Layer 5 of a small transformer language model trained on English Wikipedia (8 layers, counted from 0, width 128).
A neuron's activation on a vector x is GELU(weights . x + bias), where the dot is the dot product.

Input weights of the MLP neurons that the questions are about. A number n stands for (n - 500) times 0.0013.
n1 (bias -0.259): 307 580 549 981 671 323 588 513 443 440 742 333 496 496 653 659 724 382 790 541 762 611 632 837 333 491 269 443 557 578 505 390 546 538 168 231 410 381 455 500 535 261 748 434 478 716 347 295 689 496 377 504 531 663 596 328 427 419 563 496 610 724 292 658 396 587 482 442 415 655 590 642 429 521 655 429 295 460 852 587 429 328 769 355 543 813 318 462 522 376 273 560 406 487 500 354 496 443 461 388 482 432 388 599 645 594 154 587 361 478 458 372 465 584 539 500 475 482 627 568 641 522 599 610 735 434 343 525
n48 (bias -0.397): 157 770 437 634 495 416 522 371 400 371 384 434 518 504 549 429 424 367 553 297 491 491 308 536 413 607 314 562 521 518 166 290 496 841 648 632 723 600 463 577 760 397 477 478 644 496 487 699 522 521 531 570 522 726 367 722 365 587 688 406 446 285 403 800 372 678 674 295 417 599 744 604 334 646 373 414 597 769 323 305 368 509 726 457 565 483 359 478 676 218 296 517 400 483 393 541 51 702 279 491 500 612 475 434 598 521 562 513 381 491 547 738 478 676 376 775 279 455 571 504 634 559 441 808 577 621 596 586
n89 (bias -0.258): 517 281 535 543 363 197 331 392 308 309 656 293 474 436 521 546 289 500 479 665 457 430 832 578 255 491 611 431 452 538 637 470 421 687 330 650 357 575 472 522 606 457 313 470 535 658 607 675 383 554 677 419 431 268 744 772 383 482 525 629 539 413 411 643 475 650 531 588 609 365 799 474 473 388 513 396 372 401 671 645 500 642 311 89 643 475 457 693 364 617 456 458 469 764 379 583 569 717 426 329 435 529 537 475 435 524 691 607 209 762 364 375 665 467 500 536 516 578 336 508 409 338 739 685 840 357 443 690
n98 (bias -0.135): 639 634 657 512 296 489 668 370 334 705 356 628 342 847 334 661 428 508 265 357 622 665 484 649 266 464 575 488 749 441 533 444 332 442 611 500 558 295 707 504 375 284 644 377 544 374 614 536 388 450 655 750 512 430 504 390 392 476 561 274 524 588 406 581 770 630 520 455 430 412 372 380 576 764 679 292 535 368 573 492 587 320 817 631 535 539 374 307 527 554 407 376 488 561 381 540 484 432 521 520 295 535 477 457 564 533 433 358 500 654 721 500 364 443 318 474 375 336 432 438 596 621 459 667 303 244 541 519
n201 (bias -0.279): 395 327 144 508 190 405 382 532 313 584 656 225 363 596 726 442 597 408 707 366 266 386 462 521 357 466 688 714 524 388 418 395 544 642 435 693 336 549 777 650 264 492 339 525 135 524 683 500 298 738 332 570 412 522 617 597 426 384 436 454 441 621 604 557 363 667 698 393 435 530 677 500 401 452 648 288 504 378 432 438 520 444 439 643 590 561 313 553 521 476 585 759 556 480 504 631 404 741 549 444 462 573 596 310 550 562 467 14 546 734 580 459 576 629 362 657 532 424 517 447 546 543 512 588 542 635 264 540
n208 (bias -0.202): 254 802 517 436 513 341 376 553 401 500 312 637 470 395 403 441 492 563 634 675 513 594 530 457 487 500 690 517 349 841 443 474 467 307 518 379 508 690 480 275 362 487 693 390 509 602 563 255 491 406 411 487 403 408 732 610 215 648 594 500 380 340 819 483 358 576 604 665 372 607 483 277 435 549 650 727 226 543 720 193 480 430 665 393 849 537 656 446 596 673 418 504 586 508 356 320 373 449 431 405 315 541 278 446 381 496 605 630 424 398 650 780 786 598 462 599 366 650 649 483 543 225 696 614 599 560 500 463
n241 (bias -0.073): 608 535 678 353 344 511 416 531 400 576 480 398 435 666 456 577 632 615 433 669 413 754 712 334 632 324 421 488 455 555 639 592 485 535 811 565 547 519 467 398 421 464 786 468 500 581 429 605 171 500 520 579 428 703 496 710 430 618 400 516 552 369 504 702 437 432 153 276 547 565 434 544 442 389 305 303 262 636 622 326 596 723 718 481 422 640 385 523 701 644 735 293 374 424 520 299 170 512 353 366 536 426 625 688 448 519 484 413 492 540 703 655 500 465 389 623 576 419 528 411 540 532 477 604 557 661 529 163
n243 (bias -0.310): 230 487 397 540 327 413 594 457 430 388 371 391 401 645 411 628 607 751 469 601 575 280 407 805 326 496 734 491 807 535 450 536 560 616 403 450 378 215 859 418 526 183 751 429 572 521 385 347 531 491 598 391 624 596 549 334 548 287 470 314 795 573 579 600 531 456 355 686 370 643 591 648 436 543 522 487 478 179 599 553 339 445 630 604 678 964 491 513 465 189 351 322 288 491 473 419 469 656 492 518 334 371 479 644 469 826 404 139 474 310 572 448 518 389 535 492 665 491 460 556 540 572 788 549 464 674 409 491
n272 (bias -0.162): 504 759 246 308 693 311 468 574 588 415 482 579 262 576 330 495 415 487 672 389 460 536 428 654 407 594 438 419 450 206 445 509 612 478 453 660 720 565 471 546 301 351 527 442 550 621 509 336 387 431 662 646 473 416 433 427 373 344 633 738 685 465 176 561 628 813 353 486 504 758 491 486 459 673 355 649 384 730 728 642 221 435 304 400 579 522 433 600 708 674 236 697 400 345 626 468 424 676 125 459 704 583 547 244 518 504 792 482 415 496 869 787 477 496 563 780 568 373 464 561 473 482 525 339 477 360 486 208
n274 (bias -0.323): 464 604 399 387 407 351 327 504 323 439 814 420 468 365 730 785 890 406 705 622 387 253 573 798 374 441 477 545 695 527 584 459 591 609 444 370 367 346 492 421 482 263 171 261 601 356 644 895 473 844 436 380 459 383 410 431 593 384 613 400 646 478 388 633 500 559 523 449 421 271 788 468 623 657 646 363 401 464 684 249 322 622 412 460 460 531 410 465 446 659 633 766 491 552 423 546 248 929 463 671 592 662 603 433 364 458 522 531 284 739 604 425 372 404 523 614 496 509 291 394 409 151 581 450 564 354 579 539
n287 (bias -0.330): 404 637 208 450 418 610 276 601 438 413 635 447 436 566 692 504 634 600 389 595 463 453 731 525 427 492 342 446 473 625 405 647 323 399 504 556 484 366 652 363 661 319 542 608 652 415 525 479 504 363 517 438 450 439 234 644 598 693 572 634 538 496 483 402 521 542 324 436 557 661 889 314 318 399 361 644 384 391 628 695 380 323 337 573 402 815 761 504 446 374 377 520 696 400 626 344 383 673 455 513 390 666 671 109 575 687 492 239 463 421 488 610 942 383 513 660 416 568 643 370 580 351 689 525 381 525 461 536
n288 (bias -0.229): 483 475 237 428 487 404 289 430 293 396 461 467 500 521 526 486 680 805 698 606 547 345 393 509 143 106 585 590 716 619 149 517 430 649 527 439 517 425 575 278 382 401 560 291 327 574 504 595 384 442 650 492 338 540 581 410 612 688 656 551 818 442 415 704 551 270 566 818 375 379 446 388 365 697 705 474 610 513 522 445 341 293 546 608 508 738 496 616 652 542 339 638 252 565 479 565 560 448 535 570 548 459 435 408 739 500 534 707 496 568 549 525 234 438 270 392 533 396 483 429 457 409 745 402 457 865 719 541
n289 (bias -0.291): 346 528 462 600 594 382 555 460 566 606 601 647 313 583 396 558 496 355 282 379 546 927 203 665 591 483 512 592 461 558 363 588 500 783 548 402 492 435 512 602 380 306 546 396 555 427 621 636 399 448 588 307 413 582 483 620 386 808 877 387 348 512 550 561 541 671 324 483 598 855 451 487 356 484 406 352 421 555 487 645 440 569 626 402 872 512 711 472 657 553 717 725 287 384 588 340 350 614 481 453 585 395 468 467 680 523 549 347 446 625 680 585 441 202 375 574 480 635 379 333 408 712 417 274 420 260 397 560
n397 (bias -0.183): 641 757 234 672 635 457 326 465 348 533 149 402 472 396 627 364 305 252 728 416 527 326 327 624 430 373 347 482 475 423 537 364 373 610 505 416 869 429 555 458 460 239 505 220 596 557 771 330 518 483 386 598 586 486 595 343 235 625 374 736 637 759 504 872 455 491 630 838 155 362 473 399 467 557 611 509 523 559 763 356 430 317 513 513 464 540 469 619 487 487 458 518 486 770 663 688 536 500 402 731 620 768 591 522 450 635 451 158 468 477 578 319 454 504 464 606 587 679 268 451 614 509 577 505 702 153 667 491
n401 (bias -0.234): 615 480 300 451 292 589 837 655 442 377 376 702 664 594 545 460 236 426 353 317 434 458 297 592 717 351 521 401 662 500 487 421 496 604 560 521 565 303 504 449 435 292 383 372 563 612 459 705 571 417 322 411 508 624 590 456 488 196 730 294 575 536 561 460 614 582 745 416 492 450 359 571 320 413 621 517 414 483 550 275 362 449 592 480 694 472 840 476 492 890 668 496 529 393 360 650 578 438 478 525 241 648 563 329 624 404 834 480 422 496 571 580 720 460 344 531 264 538 583 476 575 165 403 521 563 276 449 516
n434 (bias -0.220): 473 567 535 581 579 500 488 611 496 375 535 466 669 485 492 463 538 523 299 579 343 574 461 547 460 481 542 462 859 252 310 469 345 667 584 280 602 717 496 367 565 620 442 492 500 571 454 426 400 482 261 629 619 432 278 360 335 453 459 465 485 478 542 586 413 554 480 394 534 516 444 449 660 711 647 581 641 477 430 408 334 556 582 631 500 447 610 541 257 724 316 308 551 537 723 574 711 531 265 735 360 608 518 387 200 607 553 481 614 588 471 657 612 352 538 529 511 477 296 148 477 98 558 519 570 469 551 566
n459 (bias -0.357): 538 642 808 448 246 518 500 426 473 297 223 547 723 453 415 444 633 680 566 407 685 620 572 804 574 610 315 757 264 642 510 614 624 413 673 758 696 398 230 476 462 553 611 391 495 555 405 703 299 756 271 519 538 451 718 610 477 773 331 971 399 684 670 495 331 576 363 291 338 476 472 452 284 747 523 606 216 457 490 491 527 721 690 579 453 640 660 352 444 630 606 472 689 646 810 413 476 572 449 646 442 422 518 458 548 504 622 335 651 481 792 380 332 60 125 429 545 409 734 560 682 418 433 391 625 404 407 473
n501 (bias -0.226): 419 661 524 791 387 397 380 500 656 349 361 318 597 557 443 704 768 457 528 446 509 326 376 558 875 232 405 247 380 367 495 189 555 832 242 539 463 430 402 437 161 668 394 429 848 703 310 553 318 495 390 852 471 540 481 610 635 427 605 505 793 394 509 463 222 567 534 466 379 741 748 331 426 583 392 476 310 711 485 576 409 766 189 435 710 411 481 393 580 663 641 509 208 633 729 606 847 519 440 495 568 620 600 326 686 500 561 396 704 514 386 560 663 693 614 469 418 346 467 440 500 384 284 357 655 121 520 495

Each question shows a token from some text and the vector x that enters the MLP there. A number n stands for (n - 500) times 0.014.

" of": 527 383 471 444 570 558 461 545 434 573 551 459 468 422 521 488 499 512 537 481 538 562 418 506 498 458 444 467 448 530 592 546 517 454 461 506 535 624 495 466 498 518 512 411 489 499 591 469 561 514 505 521 537 434 530 432 506 464 443 550 449 459 510 413 510 469 586 594 485 484 508 538 540 420 524 496 589 530 584 581 578 470 539 462 510 458 481 651 466 465 347 429 561 508 544 510 554 402 641 502 508 484 403 590 460 441 476 524 504 461 502 380 519 464 536 480 652 640 530 573 444 576 489 454 486 449 479 513
Which neuron fires most, and how strongly? n397, at about 2.6

" |": 606 532 509 390 502 540 438 628 474 919 519 451 505 407 484 495 425 489 474 515 456 498 459 414 488 618 481 493 437 581 549 463 601 340 621 503 439 461 502 624 516 539 478 519 557 418 506 439 519 409 478 587 612 416 477 437 494 494 396 466 520 517 481 516 519 499 574 496 536 531 371 561 576 532 494 498 657 497 564 544 531 444 434 657 432 489 449 640 480 402 517 511 609 554 498 488 447 480 480 463 558 343 444 667 524 458 509 559 425 555 462 363 493 556 453 443 523 530 537 617 521 539 520 504 476 439 589 517
The two highest activations, in order: n98, n397

"e": 455 408 515 303 468 550 441 483 592 558 467 417 530 443 513 534 517 527 526 542 572 485 408 506 420 578 431 485 501 618 571 528 606 420 554 551 368 546 493 497 521 546 528 449 499 477 522 542 469 550 612 427 641 467 540 486 446 424 419 570 490 523 520 499 457 425 595 539 488 521 397 461 507 530 447 339 521 437 414 363 687 443 432 580 389 506 598 537 347 333 392 376 503 511 571 492 661 468 625 561 400 384 592 512 588 450 544 622 404 642 510 446 486 464 488 401 495 432 666 474 526 460 600 472 563 453 640 530
The three highest activations, in order: n459, n288, n89

"o": 477 594 467 508 343 534 552 560 616 415 519 596 634 482 533 537 450 323 500 520 464 516 464 418 476 212 537 416 444 535 491 504 672 414 531 505 409 569 465 447 570 452 425 547 544 486 483 533 615 471 510 471 508 431 518 293 506 543 435 471 534 442 564 580 564 456 574 617 420 375 502 498 572 468 462 599 533 480 491 358 512 501 547 527 516 398 529 652 369 396 496 519 389 489 550 531 697 559 617 491 532 514 384 568 549 453 579 502 389 513 547 511 444 475 461 466 519 503 596 573 544 495 405 413 542 471 551 471
The three highest activations, in order: n401, n397, n288

"1": 648 632 495 373 563 425 613 492 474 573 507 526 412 368 500 572 555 470 518 475 388 456 555 477 546 478 632 451 484 575 438 512 414 439 594 552 349 653 423 407 400 525 466 531 390 573 560 607 617 533 524 567 458 477 468 469 568 451 416 398 557 365 546 528 567 569 415 563 531 499 588 620 729 459 532 575 544 481 348 606 520 484 433 481 361 433 541 541 387 428 366 433 509 367 437 615 556 483 475 534 336 410 458 523 588 362 449 825 487 552 487 425 363 426 498 421 680 586 582 633 421 684 433 444 629 515 613 509
Which neuron fires most, and how strongly? n288, at about 1.1

"l": 505 567 653 236 318 453 606 765 649 581 585 503 458 489 479 478 498 426 440 349 426 484 486 454 595 541 540 529 504 460 584 500 739 431 518 475 427 481 439 500 381 599 485 555 385 542 437 462 593 527 521 359 401 403 479 452 613 538 424 376 570 261 477 432 492 402 786 521 549 533 521 406 602 530 556 601 517 501 511 615 603 545 398 605 432 443 543 488 556 530 497 568 466 506 402 356 506 522 598 456 433 482 372 344 513 557 464 683 496 598 519 516 478 521 566 439 577 501 520 586 488 507 400 412 462 407 358 687
The two highest activations, in order: n401, n501

"le": 572 469 517 532 548 514 531 481 593 620 649 461 456 425 441 388 490 586 488 542 468 456 424 419 441 477 586 426 518 509 622 582 459 567 553 530 387 457 541 541 585 453 482 452 465 505 500 474 574 367 497 499 634 495 525 405 545 518 465 466 566 494 473 326 619 425 539 569 518 485 494 535 493 354 552 573 393 510 350 500 559 473 466 390 467 503 610 558 372 473 562 420 514 548 502 427 631 499 666 499 417 525 422 466 610 474 519 484 419 493 469 437 485 508 468 430 633 646 484 536 423 630 434 394 396 491 403 556
Which neuron lights up most? n243

"h": 470 483 486 561 687 407 622 601 671 589 469 426 518 539 508 437 411 386 615 578 436 426 519 586 491 555 601 528 447 488 490 509 697 392 583 459 420 615 439 502 238 391 538 522 545 550 400 485 471 453 579 534 390 358 516 468 416 323 473 547 533 430 632 549 505 597 495 498 566 534 614 429 631 456 506 387 504 513 508 641 630 494 337 608 426 365 446 533 500 228 549 442 526 486 551 448 565 591 518 485 695 534 451 477 480 372 649 507 467 499 561 475 470 515 576 445 492 413 497 576 409 525 329 581 458 376 571 535
The two highest activations, in order: n272, n501

" D": 487 514 535 463 496 516 436 477 601 591 582 496 493 498 566 430 539 498 504 494 441 558 488 463 517 465 597 478 378 565 492 487 518 488 558 462 372 653 460 555 507 596 517 542 454 458 539 470 544 356 516 483 438 538 570 507 510 544 439 508 476 496 603 536 483 421 477 473 541 502 505 472 570 384 435 521 439 522 477 478 555 530 450 549 460 427 452 593 471 469 504 488 478 479 486 463 445 573 570 463 467 380 467 568 475 494 529 496 534 458 519 510 569 584 408 521 561 511 547 542 489 541 493 548 497 574 474 464
Which neuron fires most, and how strongly? n241, at about 3.4

" P": 492 514 533 473 528 568 533 526 627 555 537 608 448 499 438 464 546 473 537 502 492 475 368 471 462 612 551 521 381 543 397 524 589 485 439 485 480 562 519 534 525 619 489 619 468 495 512 557 583 516 523 534 536 520 515 412 528 529 482 510 479 403 539 398 598 365 609 451 444 469 563 481 714 501 430 560 390 500 462 605 472 657 513 529 482 494 476 435 446 464 446 485 482 430 516 554 592 369 526 503 481 551 507 504 494 406 507 501 542 520 418 496 479 606 487 446 547 479 467 487 525 569 420 464 435 478 433 452
Which neuron fires most, and how strongly? n501, at about 0.5

"ion": 518 427 606 568 552 450 547 614 406 599 590 480 488 445 404 530 587 386 477 418 265 525 568 433 392 639 497 426 507 477 453 524 404 580 616 594 417 558 528 473 458 438 556 597 546 463 562 639 467 497 533 544 481 493 461 567 491 513 457 463 554 481 440 453 554 501 527 495 632 453 485 543 610 375 468 435 474 416 420 596 735 491 577 419 377 560 514 623 451 462 403 470 494 482 461 353 567 399 633 494 470 410 551 513 590 520 572 688 504 503 440 412 603 473 418 377 568 457 511 577 432 608 434 436 533 548 403 512
The two highest activations, in order: n89, n241

"d": 498 403 485 439 454 489 465 505 495 638 507 512 489 587 558 558 580 507 534 612 570 597 485 524 497 398 474 451 497 504 598 473 574 471 445 535 357 509 500 494 525 488 515 452 435 500 507 418 519 371 505 387 528 451 469 464 431 449 460 493 457 506 526 469 577 424 503 442 469 504 517 637 519 500 485 440 557 498 511 546 541 517 466 654 518 410 525 538 508 524 431 537 517 492 522 446 615 529 649 583 421 404 512 594 494 500 452 611 461 470 529 361 369 487 413 439 598 570 465 534 452 490 508 476 522 594 527 558
The two highest activations, in order: n288, n243

"ive": 483 461 520 494 473 492 475 502 582 621 554 484 437 521 527 587 489 575 514 683 492 457 514 428 417 435 505 454 505 521 561 597 421 544 461 502 343 550 565 494 590 387 556 649 622 560 471 469 433 446 527 454 599 417 432 404 532 424 413 521 525 481 523 456 527 446 533 556 549 436 479 528 555 407 493 549 575 424 460 468 617 553 532 587 609 419 538 508 530 462 426 539 605 405 474 506 604 435 651 528 502 373 489 593 506 467 442 607 460 483 486 381 464 444 478 469 472 565 514 433 419 546 444 454 514 501 392 554
Which neuron lights up most? n243

" also": 525 400 504 537 593 561 439 511 616 754 466 572 458 511 510 451 532 466 410 504 434 480 486 575 460 565 441 526 492 474 485 454 557 549 594 469 398 463 492 422 501 573 503 425 561 660 564 600 510 483 517 491 564 433 328 428 470 465 380 458 522 409 446 507 485 449 563 506 600 407 507 499 552 543 382 592 474 519 544 473 542 406 449 531 430 360 510 587 475 475 512 474 571 516 586 473 529 367 622 593 560 501 579 582 447 473 522 670 484 498 412 371 455 447 545 552 635 486 551 593 464 310 469 571 491 448 503 528
Which neuron lights up most? n434

" A": 620 392 548 433 576 486 520 609 456 433 567 491 458 517 513 476 528 523 525 398 282 507 547 477 459 521 500 495 401 483 621 591 551 363 392 573 394 662 437 535 523 393 470 559 431 399 586 542 572 413 496 512 531 545 471 511 544 453 434 480 408 470 521 469 585 431 547 403 554 395 548 548 497 544 484 557 499 549 548 454 632 427 396 588 418 537 549 573 462 506 436 564 466 470 433 598 602 507 494 499 461 585 463 552 470 281 582 561 459 536 470 497 535 552 377 383 693 441 515 600 427 510 472 488 544 706 443 616
Which neuron fires most, and how strongly? n89, at about 1.5

" p": 456 564 449 513 580 560 520 457 493 533 502 615 435 463 424 434 511 508 568 474 431 534 509 411 499 689 508 472 387 485 462 500 459 466 525 552 378 568 386 516 480 519 375 611 549 506 479 480 612 426 519 488 630 549 508 374 552 492 399 494 512 464 529 316 596 506 495 448 500 555 515 499 672 500 458 548 520 487 597 607 494 691 464 507 460 420 473 442 509 459 498 602 597 381 451 426 590 435 519 599 493 571 523 535 470 438 535 535 513 486 474 509 513 604 525 387 449 472 513 545 452 588 467 496 454 499 532 511
Which neuron lights up most? n272

"ch": 535 537 492 502 556 514 582 593 542 704 497 480 473 484 455 503 503 486 475 458 509 455 499 480 484 503 575 457 497 421 481 515 480 593 499 510 535 459 528 553 529 568 470 596 489 513 513 523 522 448 505 498 486 441 419 439 497 485 522 554 503 579 531 367 550 401 540 421 512 443 432 460 552 443 525 599 450 468 351 578 520 517 497 496 456 496 446 468 483 478 438 424 557 560 437 472 546 461 693 470 532 445 483 470 549 436 609 543 522 486 485 420 401 482 469 400 561 607 498 628 424 495 495 515 431 494 377 560
Which neuron lights up most? n98

" in": 607 503 409 454 492 521 506 542 401 525 661 425 483 477 538 562 444 551 552 461 508 583 458 478 583 550 416 459 432 536 624 548 592 477 496 545 583 633 453 424 505 523 496 614 490 539 585 494 633 578 493 484 553 472 524 521 526 492 442 541 432 521 484 389 534 486 474 509 545 413 487 517 486 435 493 429 598 457 555 599 593 586 536 532 509 416 440 517 459 383 396 351 480 598 497 477 588 335 583 524 483 496 320 553 439 474 493 606 512 551 432 408 522 473 435 441 690 547 448 514 435 629 514 484 441 565 446 544
Which neuron lights up most? n89

"ay": 531 609 519 633 694 619 506 472 498 626 485 499 523 558 525 369 491 472 392 398 492 436 488 589 521 595 406 487 473 574 577 420 563 534 585 673 483 547 369 524 559 474 405 620 416 314 550 643 454 212 547 481 551 475 443 513 467 530 484 426 388 488 414 463 524 591 387 463 585 402 382 453 629 616 433 548 558 480 342 479 535 429 352 609 532 126 462 603 509 425 438 564 539 570 440 486 580 524 584 538 491 452 458 612 519 506 430 601 526 581 502 462 487 522 489 406 634 420 449 670 428 485 396 549 513 523 695 441
Which neuron lights up most? n48

" and": 485 323 439 558 606 567 512 456 555 573 519 507 556 549 547 519 498 446 576 529 502 524 439 519 472 534 485 537 483 549 552 520 528 481 542 477 507 475 548 485 451 499 471 440 579 514 580 457 507 529 499 477 507 425 454 473 417 475 427 555 466 498 582 442 576 427 626 467 600 544 521 484 545 324 495 530 416 507 575 414 531 441 521 512 478 405 438 654 484 359 421 498 628 497 554 491 596 410 619 511 530 354 475 644 490 496 438 635 456 432 463 350 467 464 476 507 575 511 444 626 499 597 397 462 515 537 566 584
Which neuron lights up most? n1

" le": 514 456 503 527 460 524 465 597 579 521 520 559 457 412 397 536 414 618 581 535 522 484 477 451 439 736 585 480 434 591 537 512 515 436 481 419 457 610 545 372 557 604 518 534 626 405 515 454 572 259 491 507 491 476 556 365 532 481 534 589 531 476 537 317 531 528 541 691 543 421 587 538 558 369 513 528 490 543 255 459 740 544 449 437 413 265 557 572 537 290 509 402 616 524 466 593 572 608 540 479 466 484 291 570 489 394 539 491 516 571 461 512 503 570 507 365 484 401 573 564 518 593 410 517 471 409 442 535
Which neuron fires most, and how strongly? n208, at about 0.3

".\n\n": 720 411 501 494 479 481 403 652 663 674 635 523 537 510 457 475 477 486 531 522 495 501 512 528 568 608 502 446 406 455 440 467 510 504 455 523 512 626 453 524 502 507 514 411 560 577 539 564 501 457 466 515 527 501 517 438 497 488 581 458 490 515 518 439 541 503 509 427 477 527 498 517 557 409 496 486 561 536 435 445 485 500 528 476 637 488 495 522 472 490 439 430 370 516 557 473 543 451 503 524 535 462 435 486 445 570 493 448 491 538 519 455 522 485 524 463 482 456 514 507 461 551 417 542 559 422 486 534
The two highest activations, in order: n501, n289

" the": 464 475 513 444 533 575 506 589 502 602 503 504 475 508 513 479 481 458 499 523 554 512 503 518 519 468 552 484 464 533 570 519 569 461 456 519 484 619 459 553 506 612 415 580 617 362 610 541 545 405 442 488 483 585 503 488 577 525 475 482 460 472 499 465 570 547 517 440 643 480 516 433 472 465 462 486 513 467 529 506 296 543 424 468 403 666 544 581 433 461 472 504 525 471 470 528 548 589 621 550 483 535 360 510 501 423 478 558 495 392 439 353 493 475 449 505 473 597 550 589 511 574 430 518 460 444 425 587
Which neuron lights up most? n287

"ow": 605 519 570 511 452 476 522 502 500 697 557 571 536 516 497 398 490 488 422 391 420 414 513 516 544 538 575 467 464 499 414 436 585 489 576 578 435 577 556 530 466 552 455 441 505 539 549 526 512 508 484 490 638 357 511 454 560 431 577 460 509 466 485 373 539 449 521 534 655 417 542 571 586 582 532 509 462 465 411 614 624 494 491 524 545 485 510 496 385 475 523 448 388 538 425 520 544 463 646 480 514 423 507 357 474 503 620 525 470 424 485 439 381 520 517 450 609 483 455 544 516 635 363 380 382 523 466 491
Which neuron fires most, and how strongly? n98, at about 1.5

"ov": 491 557 486 515 518 461 517 528 531 421 437 604 604 529 597 533 547 371 476 464 506 479 465 511 699 709 491 537 443 556 359 459 627 349 539 538 605 505 356 669 497 674 470 612 474 387 493 624 536 288 529 516 380 451 523 496 455 536 539 406 406 346 482 394 476 614 479 493 617 591 678 475 600 496 435 439 443 524 430 522 606 438 572 501 561 304 373 681 559 482 511 483 557 501 500 479 527 381 571 461 416 465 509 446 483 400 532 548 382 472 423 508 356 506 532 497 594 487 572 494 585 596 377 425 340 564 562 495
The two highest activations, in order: n48, n289

" an": 514 388 330 464 478 590 599 510 575 652 565 460 374 471 395 463 281 622 522 465 387 503 516 442 466 477 656 459 457 575 608 563 474 462 513 456 503 441 567 475 473 493 604 638 566 414 505 536 446 510 505 460 527 486 438 332 613 509 515 526 549 491 479 590 613 575 364 409 569 547 420 478 597 560 513 446 672 446 606 452 323 588 409 500 393 496 495 553 437 448 437 454 564 464 598 550 523 624 548 512 488 490 240 616 552 465 523 477 426 450 508 433 383 477 625 611 516 512 609 654 469 635 376 519 712 476 419 592
The three highest activations, in order: n243, n272, n98

"r": 490 493 563 351 551 590 624 692 603 504 391 522 406 423 510 504 572 454 534 522 489 372 377 533 543 579 668 535 456 546 580 552 507 360 635 466 491 487 474 556 470 496 465 430 397 479 499 347 530 587 486 556 660 460 310 593 365 473 403 447 528 385 589 492 509 421 393 424 601 427 435 478 675 388 608 546 579 526 483 596 626 580 519 458 394 214 453 667 441 383 495 490 404 388 503 598 539 611 602 489 472 457 420 537 537 462 471 597 608 427 353 528 553 496 512 477 517 413 441 561 428 470 530 416 528 587 564 561
Which neuron fires most, and how strongly? n434, at about 0.55

" ": 459 526 689 507 499 583 465 561 523 497 544 582 597 454 471 548 520 523 498 549 416 508 545 497 527 576 505 494 391 496 556 480 491 384 669 559 487 558 206 422 553 504 507 631 549 377 502 580 523 499 428 541 508 513 469 502 542 594 390 533 493 396 545 417 485 428 457 521 452 494 484 465 540 504 532 480 443 519 530 516 588 632 571 557 385 421 491 440 438 573 522 504 570 509 509 560 478 508 508 547 515 443 443 605 503 413 516 555 500 538 505 476 451 461 493 402 524 497 486 592 508 729 394 561 508 520 420 538
Which neuron lights up most? n459

"ol": 466 600 655 511 493 441 549 632 591 522 524 511 526 369 521 390 504 495 492 555 384 543 485 514 662 604 440 500 503 565 371 457 361 460 675 448 583 512 572 443 439 491 554 657 505 442 596 560 522 256 476 510 498 337 230 424 531 346 465 578 646 406 487 361 523 299 684 592 516 463 496 559 392 476 523 501 711 497 546 526 729 371 416 622 404 376 508 433 323 475 337 487 571 472 460 540 650 507 544 403 694 514 359 500 487 433 459 471 469 577 509 561 509 607 584 408 693 398 513 528 519 481 383 450 312 444 493 554
Which neuron fires most, and how strongly? n434, at about 2.3

"in": 484 524 409 477 412 494 553 472 590 649 559 451 579 436 608 370 463 392 624 505 449 434 485 347 438 717 632 486 484 464 588 547 458 302 610 463 589 608 469 450 644 581 487 553 461 495 541 459 310 407 477 464 677 585 365 476 494 537 399 521 394 403 484 484 580 472 638 582 434 463 604 612 517 486 581 540 692 457 330 455 858 393 363 585 579 429 391 681 360 537 419 570 515 446 444 488 397 614 564 425 403 506 353 457 591 508 407 503 496 557 241 486 389 542 550 476 655 535 454 473 480 627 554 588 491 599 570 569
Which neuron lights up most? n201

"w": 533 557 496 491 547 441 504 534 501 509 472 505 494 486 506 478 502 540 485 484 462 473 479 540 465 412 518 485 428 470 453 501 651 502 506 527 514 511 434 597 441 564 505 471 511 543 525 478 488 458 520 487 494 473 474 443 503 389 549 503 548 483 506 465 462 523 480 572 447 460 501 507 617 457 510 477 455 492 496 467 528 476 493 508 525 455 431 505 486 475 527 494 374 492 518 542 523 535 676 530 499 485 479 452 470 515 438 441 520 465 486 468 521 552 484 487 509 547 499 516 491 586 458 456 543 531 507 528
The three highest activations, in order: n501, n397, n201

"6": 619 557 475 346 522 564 603 657 544 572 578 432 496 394 543 354 585 527 502 643 488 530 498 632 709 588 481 602 502 512 396 508 523 543 517 495 418 581 504 519 627 447 445 594 492 380 467 244 534 405 465 437 611 467 443 453 639 549 364 459 379 422 450 512 479 393 610 526 527 459 499 437 576 266 549 619 613 516 306 469 566 488 311 548 483 407 569 568 453 461 442 481 587 510 479 427 585 473 543 560 555 456 539 453 544 474 494 424 457 409 459 395 554 514 498 407 655 658 615 450 570 445 418 481 391 602 449 571
Which neuron lights up most? n287

"ian": 428 371 448 506 552 465 495 504 554 720 669 463 524 442 466 398 462 462 567 569 410 468 580 537 486 554 591 569 484 551 430 546 506 472 623 440 401 602 568 509 457 483 525 514 432 421 528 515 330 456 549 479 567 546 513 456 579 439 495 454 461 557 451 401 444 465 658 496 520 540 447 501 577 479 491 556 655 502 302 517 782 510 518 597 478 622 491 542 539 415 514 480 697 424 479 461 523 435 622 454 391 461 418 548 491 405 560 458 492 530 375 409 575 429 532 418 553 588 423 655 448 733 493 416 561 530 475 516
Which neuron fires most, and how strongly? n201, at about 3.4

")": 574 410 554 336 520 513 563 609 554 858 622 476 438 457 434 484 487 444 397 541 371 532 530 470 500 572 577 489 481 499 461 417 545 486 553 509 428 476 480 578 527 577 511 595 570 500 523 506 428 600 525 551 566 430 463 459 430 562 410 421 548 579 507 426 418 564 480 490 501 400 311 544 547 582 500 546 568 467 433 532 540 563 363 704 395 430 449 618 509 364 480 452 490 470 564 499 532 388 554 482 494 628 535 562 478 410 559 611 470 510 532 362 430 534 544 640 603 437 515 670 498 434 391 533 614 364 448 440
Which neuron lights up most? n98

"ing": 508 467 431 458 626 509 459 532 700 472 442 515 400 506 498 501 666 484 545 511 581 488 349 520 547 518 414 568 487 519 588 597 614 282 490 650 562 527 408 503 611 479 445 403 468 557 418 420 516 313 593 465 516 452 538 401 481 540 374 433 544 611 464 521 519 522 601 452 562 579 397 475 524 466 493 501 562 431 481 634 537 533 519 577 363 468 550 441 439 473 420 330 556 433 566 403 553 395 635 565 512 452 435 538 496 555 495 501 464 603 485 446 378 513 464 436 632 486 515 402 598 570 427 473 440 499 446 558
Which neuron lights up most? n459